Layer 3 of a small transformer language model trained on English Wikipedia (11 layers, counted from 0, width 96). Numbers have three digits each and are written without spaces.
A neuron's activation on a vector x is squared ReLU(weights . x), where the dot is the dot product.

Input weights of the MLP neurons that the questions are about. A number n stands for (n - 500) times 0.0029.
n13: 431434242380285440187553426482379257457205664590734555568661569566574456339656516530470468527373574636428606339549494548392644653476575567534643423446438611358685410463529871437343599665674590511632512445436635697464532448403437365680589442574360619708454620472287496559442340470668744646
n17: 354506458565463367392593213546672487579409501521223408760465559416450478393410557404411531446583651569398566805610414677524416471753584477638331583503467581604542455211617469504452374418569541582671646402489421353389738556533424777523248456521303520275472393478534524786470375599400339480
n22: 509347437587627354565471535491537698644461618435413500678418332627493658621542715503391514137500357360446571542511394745457336629539444572534348588746157241397535712516575466552438375501609515326367535361465371533395483337561662760559355655512553310412677535455435676498593580520484515424
n24: 698487388540568383749681454482284426592523435509324549474245512418350414562565558506233684582640389517464357340697339496567479447244502573624452428610452380519583348452671503535478353602478429465504455434454607808320549471521520483204418323518521600391549691426561583658610623431643528550
n25: 450275287596591407266471406683741441419647638328443057349513827212450017580419483332632463567556673362435391725409309564632335244393734535599638493739537410510561515483570580319579452596395186584413512385614492472248552362309695714524808519399536615366498417157544521271602347528568504479
n28: 416553494526599585432615411376312649513496406134536465600506640518332479549540400586627393411539485583569519690630466495503445539651659313575403273384351518380472703524423512286519416652393460461757616751397498098434429551467472536435397451431459700332576307379427465591722522446404507543
n29: 558619575395652547356612508632646370473428476521566565605630468332418681437535660345553525748646600491236545516384500643432600452574848446648535536463639597451482350541413534482467482298566525508639615545493494515527555537432423503685611303449435620815393785563416415421604523470651588510
n33: 433471554424252366535370259431433535623707550724446513375628499657556368623541441534550654732615456506447625460541531499616405466477651547584271605674276218430775410208724565503563598545612356294451690442386506429353599641607494545722442445511366653706731427500578159319384474422531474537
n60: 334475493446627416584492544508476438509334376565256519583600458578623506482331385637453498561641577539352556526507524645501221600523653801543493375571548433646367397162204464480511737543567651316505298699525460636705440532406268542277637543459428328541394502479498586315416538354294500464
n61: 412592516564548515267573290625481588502705377345290418472497712435506299482315453596536501667455238500515744407638406613378469325505496531727363513521618442440516646541564475409519247476316673491411578724417515387603676491450414418226574395494592483276376285326512482499425489543617499548
n62: 587355334613487474518578696326284464629386724506386588477252561552206592541629442444401580414498429373505522395536436569675609540638481556382649528507288487411491645540399530300701398462379744315135671517497625330249656420408517443432496637493418739395403430570535447557347683313486130244
n67: 433551451445700411521645301503473672485744514300621382479527408538422619378405527432520536835728395499584613420465438639478701423494619745460480456531541442516495799502384638551434385536794626599509516508461541568561751611425486364496317481564590779523271507461426393377840339587713504505
n71: 572707336400662546166328528410630493418598405583362324436494578410749293520491372446495689510543601541467587745549377409523435570469526616450588543648539280622393652568522494364466539359518392551372392396569456484434347605436605348408454512377504296328417500451562449361359335411369519390
n75: 354665201352540433610500586383547604499686490381511428316532620355628364555589439157387835375452495514575535444505472521612449586380634571366602474585380597399411552272610539756468424559295577394570562346402508503495310551438727440740477661443367492395442412481490267320462668436659614450
n77: 783758401381585378587507321531585561402721342456242462550400582626630363648729314319464413466560550644605601612527369394482352610561478467737589460552311372541411555369477268488428297212472539284486732537509426417545739670492455567560649561411462338282749355513426316615356511305735432463
n82: 593302543349552387586450646335309570419698357444366678590304349276495542626672461466329761461727538330526471496580342585177688443410406453630527323558440288499475484438558449387537345411438542496360444153494436827292510353455476614434453417567518610259642601705486594493463600507635449358
n92: 469502358732661440404469800396428661460704391513285572419406499539475405484464289411626323266426336584521563495478480567382584669503464644330427421590750459505369384394481561591505337349458562418443415457323648492563697507568468510473577686543492326135343416407480655446343593505361444411
n109: 558473483483571421519498475265425316403465459456544472416546400597495604486510554343390520279462654285808619521414528578531530538450557526568228704515419492393533651588453214625377423590507577455592514381333803467563478455484497490389422477432357291491625331522619444427456507466499350432
n112: 552695239450731557625770510646482520596541545407402372659668270248698589211505576576456503590396317451500497441563738593626624557077616450613278510585323520361528502375888505427502587630600452451550656467562589372402546196698744399517573513531371640609573700558735420439693189501569635534
n114: 405459567425460485641086574504503609474753453475578316615525717453552331794392349289436823476491470618487560482527430521401348687636551460697416493745387453317633671403468446715793284412591496314257708579359445342394784596487490427359534484516516448581339495546710422662528324398642631405
n128: 614330396509518477686569443357400653500525411307815514742369422519595430224419488396405561543484697598665559396310527767653496438606534393373493406473468552434334602406510671780412562563609851326418512403328465660490533619567493747538576489469626566384558565498619394463363408731343347502
n136: 666477787622436316351456729539303764542564417509386434297559521436443452460481499392498511444735499314383685463472476596499568474573277524648537630529411795322476465441397550559435361529491502673608575516543649385393415497638505469427355446613367725438613576411502406433427502423685586562
n138: 512654367488632569475528467329342467301380507432419454634384448411602472433490521551444559510557394375542509373399354666478583468607441530560505588430441460411658449555460395443438353401460361486413392535356609738557419598501453690335663486461386523359631426618478460421487575393497286342
n141: 483797416751500588368455535686694215256333436513752392537736620594452449467443493225709472438386541653487617433797353347546650488693393480324542455498642782555328720666418623564721644018638485661648475408357342464602397774509701430531439508493361616688484593404623496366448679632240483514
n142: 643431589288443420577439457435394408502450475427487573466471374701495500617626634409368481687383403562529395360626646633491569624621427467483425616435421420255354491341483703673371538521582645632641444351559501408603785510493476421720604566699447475489449650530419396611412354448655483609
n144: 688499585582246478391423612395244493328601372652412311443556418624563394403594502479585689379640398382430438574795493345743323625588627407443533505502676423468593259642493426394429424429652673475451488367632618451471458446360353630388454456533541387720561657746652374567394671567465514447
n159: 312196622706393634502606473477595417538526582685297291507538757417588300555387245329580481388322581597653691272475379463504566552689532562335501299363544634208398598518494558666610540528644529377648538365510419317428417759424601592724384559404636409294305538515589368633476482600237511516
n160: 665639616608538610729385619289410440340346440636582512409611688642616479599563839489602685587529500852609483274649497459585340630549295423346478517574566378334363834698227437439646474445391611353522459463629448534636492634423531573330505438485571440628487543781323604447539446677775546342
n162: 607498541550492683550617364619583498461420511558517531434550791458586441304439596535471585676434473455556340622348493773687495553491476484522399540701575523412438471565494524465561596424456409558433363511508515428459521687639468385384721410688664445663511677471419666471447102526554742399
n177: 481537227653554414683509513469448379689516519593606493425444488549518661373416612357414322480487487139717604606458606551421703803370477507451549661449396270478513592583545665405534591501708641504388298392465748432712490331547455429546458387682343598282513316449658485624448315638391425305
n185: 903445367600459512564597416590505541425360510584415434400472533432504404266459396372294652556578685581710364413310458482373612476367568423489207444572512589476273331429668587660525623812486607560433597212411209643582492468606446383463732346444606439492403811476608543445413286551532575338
n186: 469496601402537586436721438211549678240437527529609504534220548615286313646273583433383197532478615650697724449572432704645675292668596630561511511539525566483508703278418431442456335551530628644576595507563547426446657504307658444622490595558553807361392362643292457425400513456418483398

Each question shows a token from some text and the vector x that enters the MLP there. A number n stands for (n - 500) times 0.0091.

" French": 501548609474363524613363490517371418589378424470544528514497412459557436625598529611507472549360386435380458671295608362453389189572517351468625550303487428604402537297608504741639332634374473789474453463628528597545513418639693375475574759382561646635506435415360396647586524444438512458
The most active neuron and its activation: n142, at about 11

" ship": 353605583556429476631455489488380494501390459501635460438566452521581517571523440449596514548408351380441500562221596185477315340541525380456562472317482424633462499426633472776598305627415431718349424500610688634668496356553663429469509661421547619627330421508321438562537470651267529516
The most active neuron and its activation: n75, at about 2.8

"enc": 467583600444341532591442513478546519736403490457483420579583416468571618705619241548573497484417421363604617546293480457523310316591528404399623419340446431608439484571481399595754282643508540702620324659563511578511627274695501404556491680351470458633458521376380439633503608415374620441
The two highest activations, in order: n28, n159

" or": 410602576387471572626428553543602476475329531431515472418561513443499580649580291612682558585312431520330481670377636412569435347388587403358456472342476397644416507322460442727586168505518478593442511598596518757659530391569649439538441600424484514608425518394378387855554516508401487375
Which of these neurons fires most? n114

" on": 401610634626458606478560506435465470550428453529509371535692490532640529578572424588509494546503426465469599643147442251572437379462531447408451475345443381654369504294625353682639317556605520539538446528551573694468464472568645413558530624313583568723504463292345384747687517582336498364
The most active neuron and its activation: n159, at about 9.5

"he": 431522652605488361571484592478465440658396635594587500434542455538630558529558587607631478472322532452414555763340450504465389305358440308403672533351427312419483562636452347640680276482575486622466557530598675746557525331633431277510534559392532635468488368364435525745394459532403673449
Which of these neurons fires most? n177

" who": 487463569476446507441490434434439446489231529464528395429585475514647613592635533593715502543376346479450574766272487425448440370424409492377650445404445315599490493443553480903587325551424565653552497625554524751536612326473539327552431542439510485570422421281325433689562479528373600372
The most active neuron and its activation: n13, at about 12

" later": 375515547457433502513376508496501446504420527443477471532521419490446582661648453569598459590417480436403613711264726303532344189573463321394538445349461377536384538424604512892540288556483495614508414549512527747534703361527572368404631582438555563536371486401422470646713527450544620488
The three highest activations, in order: n142, n114, n67

" France": 432565621503353451603412446477427332553314424450565433524403433479691479692600466601524554598404417444414445712269540407399345208580523414390636558287515461516329493400584377750573356549329389720475506437542498639510560403675666373374567656378601618670459429452416404629534563471416533468
The three highest activations, in order: n142, n25, n75

"B": 486610621614352544575484443568470605636359473516567506450457437393693514538636425637401497556330522588368634697265618370571352228544617420417539406353399528669459437427576421755563333593377420586432469391623453693609557306643476394488585650490639492645460434414427443570585473619348584281
Which of these neurons fires most? n185

"osition": 408669572516220612565400504587420395612367533488535449554434441380513624655616434499531495528349356486246566684251595344536408236530468412416610454428462378671401494292611410691584302626365524587508381574514464676437630380635594306412469637362654524567494514457523419618511574553423546497
The two highest activations, in order: n24, n114

"om": 535624650499413633677465542652616550659384562523605541385601468445432690455599426500560428572364463324475495729248689362406450320501497327373575452250521354661498531474503326494485224545550496508422414475532515696564443441647408431418519677226542526555419428353390478634585539596483622414
Which of these neurons fires most? n177

"- ": 423634751452474533472529462520525500614397527489427421495530393443517494586628366547500636565419361469490506774438556367378397350648487540395602645259413474563443416443636466619492236544421477566476314566700539760530519410597639237621520555327532535596487344452387570838523469572414565391
The most active neuron and its activation: n17, at about 2.9

"im": 522707716537471530654401518626523535729411624616651609419520480419537620620717351545548450679332537392391483652318697312460358266532546316426606338423451352551488509472582431603517314510553480647544371606511442604609472349662525495449506663276586570577524461431436545526526544621397690480
Which of these neurons fires most? n29

"aval": 561531625551413460636474359508436524596408487458622444521498411530646643621542356598595385513375451478488546601277489244580354222533530314378589460377377285634366520408548494661609409555433500795420467485567499642599456356639697434540526702402616499625425385455410437646577614526308619626
Which of these neurons fires most? n128

" four": 524553610583442434578411547602284534557386433409492524474544418544508528557672411609647505476467384470452616650209517204515418228526573433411510471312463394600409580373583483814589393413520419582479456579692634637559500400637674397534492741367550585607516423387428538732488319525463586468
The two highest activations, in order: n136, n77

" cap": 309540694517506486517361510514428550409292627604625464456400463440668650521502351607687415541503421383393534753302585386514376378489488327454582354401459388709509576337593457566581308674422567646395442630609649559553503405708610463575554730301418470547420529533398296615628542517437535459
The two highest activations, in order: n28, n60

"\n\n": 377465686537400543507521559465382383522283390536485412451495517391550617623553437607531495462466482519491585662327593296455359380651561527515543421286430344628385410566516486719335245599456411525385359573695404710500673531527781356530451608346510604633556351430565377748423522537461610504
Which of these neurons fires most? n159

" except": 295732612486334625461375377605494412531310598442527394518503493399638722587624419614570587520531502426484453632253646428436391363452487442436519497296497363583418488383537465681456315609503534596435467633542499732652544412560751472522468681324605575500453459449342379720672601539421477375
The most active neuron and its activation: n138, at about 1.1

"ry": 532658702647434585522436518578537541581384526606535462428505387536506638498664534556656543569351496519346591612187594375576324330441497349440678422291454447564564573359566432741585293541396478752356436478640511624475484316500565454533446667462437600552438314367406405660502563638455689496
The most active neuron and its activation: n136, at about 1.9

" Cons": 381511637564367551616522526543679457489151554492501573361383493460650579548625550671549639479464487341439522743292501346512450343430450385422563525359533329563510518522444528556621335660535451587614513566497487688519586278596563375370454659272648542678489620378291362526607619420398524443
Which of these neurons fires most? n29

" cent": 396606652730287568544398530558530502476368567415576414449506411412651587528417438402554462552447348607390478662274473248347463378427635333442484458244467387712485484512502439473592428612477526516464462503589615693596564368726603340506589705370624682494441413485405450729577596545304509556
The most active neuron and its activation: n141, at about 0.24

"age": 442682552559316541550510481586469430665404572529570458491438369365444567596707483573590537509360449594291555653270504337472389241481529476327618514325399393616508523317513466726562297575432479629332426530603574661502556423557618337368542630387601593663520454365391408680516591610297600459
The two highest activations, in order: n24, n62

" Secretary": 414694576512371637563483505451433420492337378308528414490374379400602635568524502564620493589555432462426537737200675410549478261582529350479609461343392435683513555379618502725677324563386399686433417554544473675530484369644584345546638573468671520612413523430382323546596533534356542463
The three highest activations, in order: n29, n112, n138

" r": 324613542571377540582462430616390651583286448510526420391276353485600600614476332543643393505442306475497462594316660322559314341413570359458469443334603478685495600440547530602590284514517528600435445617656491733552557513594538367527638716309676618500638549529398584643494530595387437406
Which of these neurons fires most? n92

"W": 539609629514332529542485398548398566632361459603521450484466423365687583534551578662493470577315397510460588724210605478522379256511534403450553464369372531638405469427565368785574384583317517575384486392594561697440424411580474351514672680392685574611441428370395453656454465679404539357
Which of these neurons fires most? n185

" Women": 366634629514361473618494491571498499593280532495588447512313528409623503439678525520478502551303413533317551715318520413450466246537457406408569577397531294624496402372564397769673297510343500763498478513608525679545519314577643352481501657428652540665552465381418432627522459517390590534
Which of these neurons fires most? n162

" List": 379593537502253597587509453682413428716312479448487440532439423513490660532565463476561491610381316533366633671291527270584398316474501329315487426379482377690428417386596382676487350533392505635553431513699514638510533314583554288438670529349752556556501431506442504596467562555436603429
The three highest activations, in order: n112, n185, n24

" together": 375618561539466563393361410552458414460430522531564507458404475477648566612765449626616542619365431454424513701248567373524392304492392504486593415289526328628412510345613446775616438539470564617531412526533501660509649409653730450480408591390599600614393514349326355774570510577403601458
The most active neuron and its activation: n142, at about 0.29

" Administ": 338587600336369460558449507497497484528398595500541512501520423355666614647521404502543627604561425397375539731263477331525461197592420341486434470322366369664438493556464390702620371607460469672457476473599539664567500281643662408508573685374598460593472524559379329646542543557277628458
The most active neuron and its activation: n82, at about 2.4

" victory": 399641570510314361524470508485390450502372502407518401530345467507530634493520441446641525561380438511411543687201605242450290235454435414457607509302553333544448517331609450669616381614450460635433463584571611667558521407622689392414451754365510577546393403459457388631652340568397557560
The two highest activations, in order: n112, n25

"2": 489608713520471426470584510582449499490420639574552443445566488436567730652691448701547447550506385384438656668230686380529403283588566491269566460390382415681493512491640408786553318534473508580461444456647629667541594418655563311498473695472512580660496465391451642626472533619438595472
Which of these neurons fires most? n22

".": 274626569545353540500586461523392494624409422452457368360622585403536680707585446517511481542347456511516575712347601291411439394554483608476640428405440444670416461417548476625479297506453451716352619665646527820584658375561731420497501615494575516515563520322440538730509509603369471357
Which of these neurons fires most? n61

" any": 525537581449353456573346487499448450424312579438418481473509519509577510530556425621730450428453342484564519680364530265583392296392625438369559505175419394540529493224614520660582384467502535512375502535751694742653604465533680362510527591391618600647553476396364512701522491568392487428
Which of these neurons fires most? n144

" United": 434564655513378494581449549607446491497277480380513528548362504380629599527540587594579448718389402511480535705290549292504441251532441508351457576365503409644497422344491416774535360569398467743487432513608540588437466240561696352522583668356539509604591412427278341629558596517436602521
Which of these neurons fires most? n186

"ven": 466619645511408489555483440511416476610393442511470597537445623327432632709724433615610594602324492431471636564261590464489401166520500389379644432335451289504609463365523343715719429484434479677480406514553446703509570387567576514562481611260573497560482476415392448677476587606397658433
Which of these neurons fires most? n82

"R": 489581595489352587652526416568366648686397413454486414428385407405661519498582476629489462469405508534435568679286625431568278260565602427350621389320498589690438514343599515750640372554483451662358441426469511693502488389626472349527557684477639544568522487472371499608550419728360596298
The most active neuron and its activation: n128, at about 33

"ed to": 446643681491380449343554413470607371513398413371463496391589562485539584564668474531634523608322368457429479672221587348537369348495563403430480485307487473495400501287493304734555334550531510630440354510608529768582643402529654314473454646362539519548481511335364356714569538494442482357
Which of these neurons fires most? n142

",": 325621554505323555479443545537430471523345494537467405412684518508581591570604558638578529618433459549529505610257642353482321302499498518197536443371456395680378594372602472602583223512429476465451461559701464863640557286534631409480489611446480616545505459408481447702549547587436534333
Which of these neurons fires most? n160

"o": 548567601490272538710528459667508564667413542516532565543561366551491640586677507624643469561363497512544658607359469419485255261473440571360669485466618452498494535476575425582576305552470414657562478513475492702555387435648665361489503625267701584598526353463472421733533642691421684355
The two highest activations, in order: n160, n22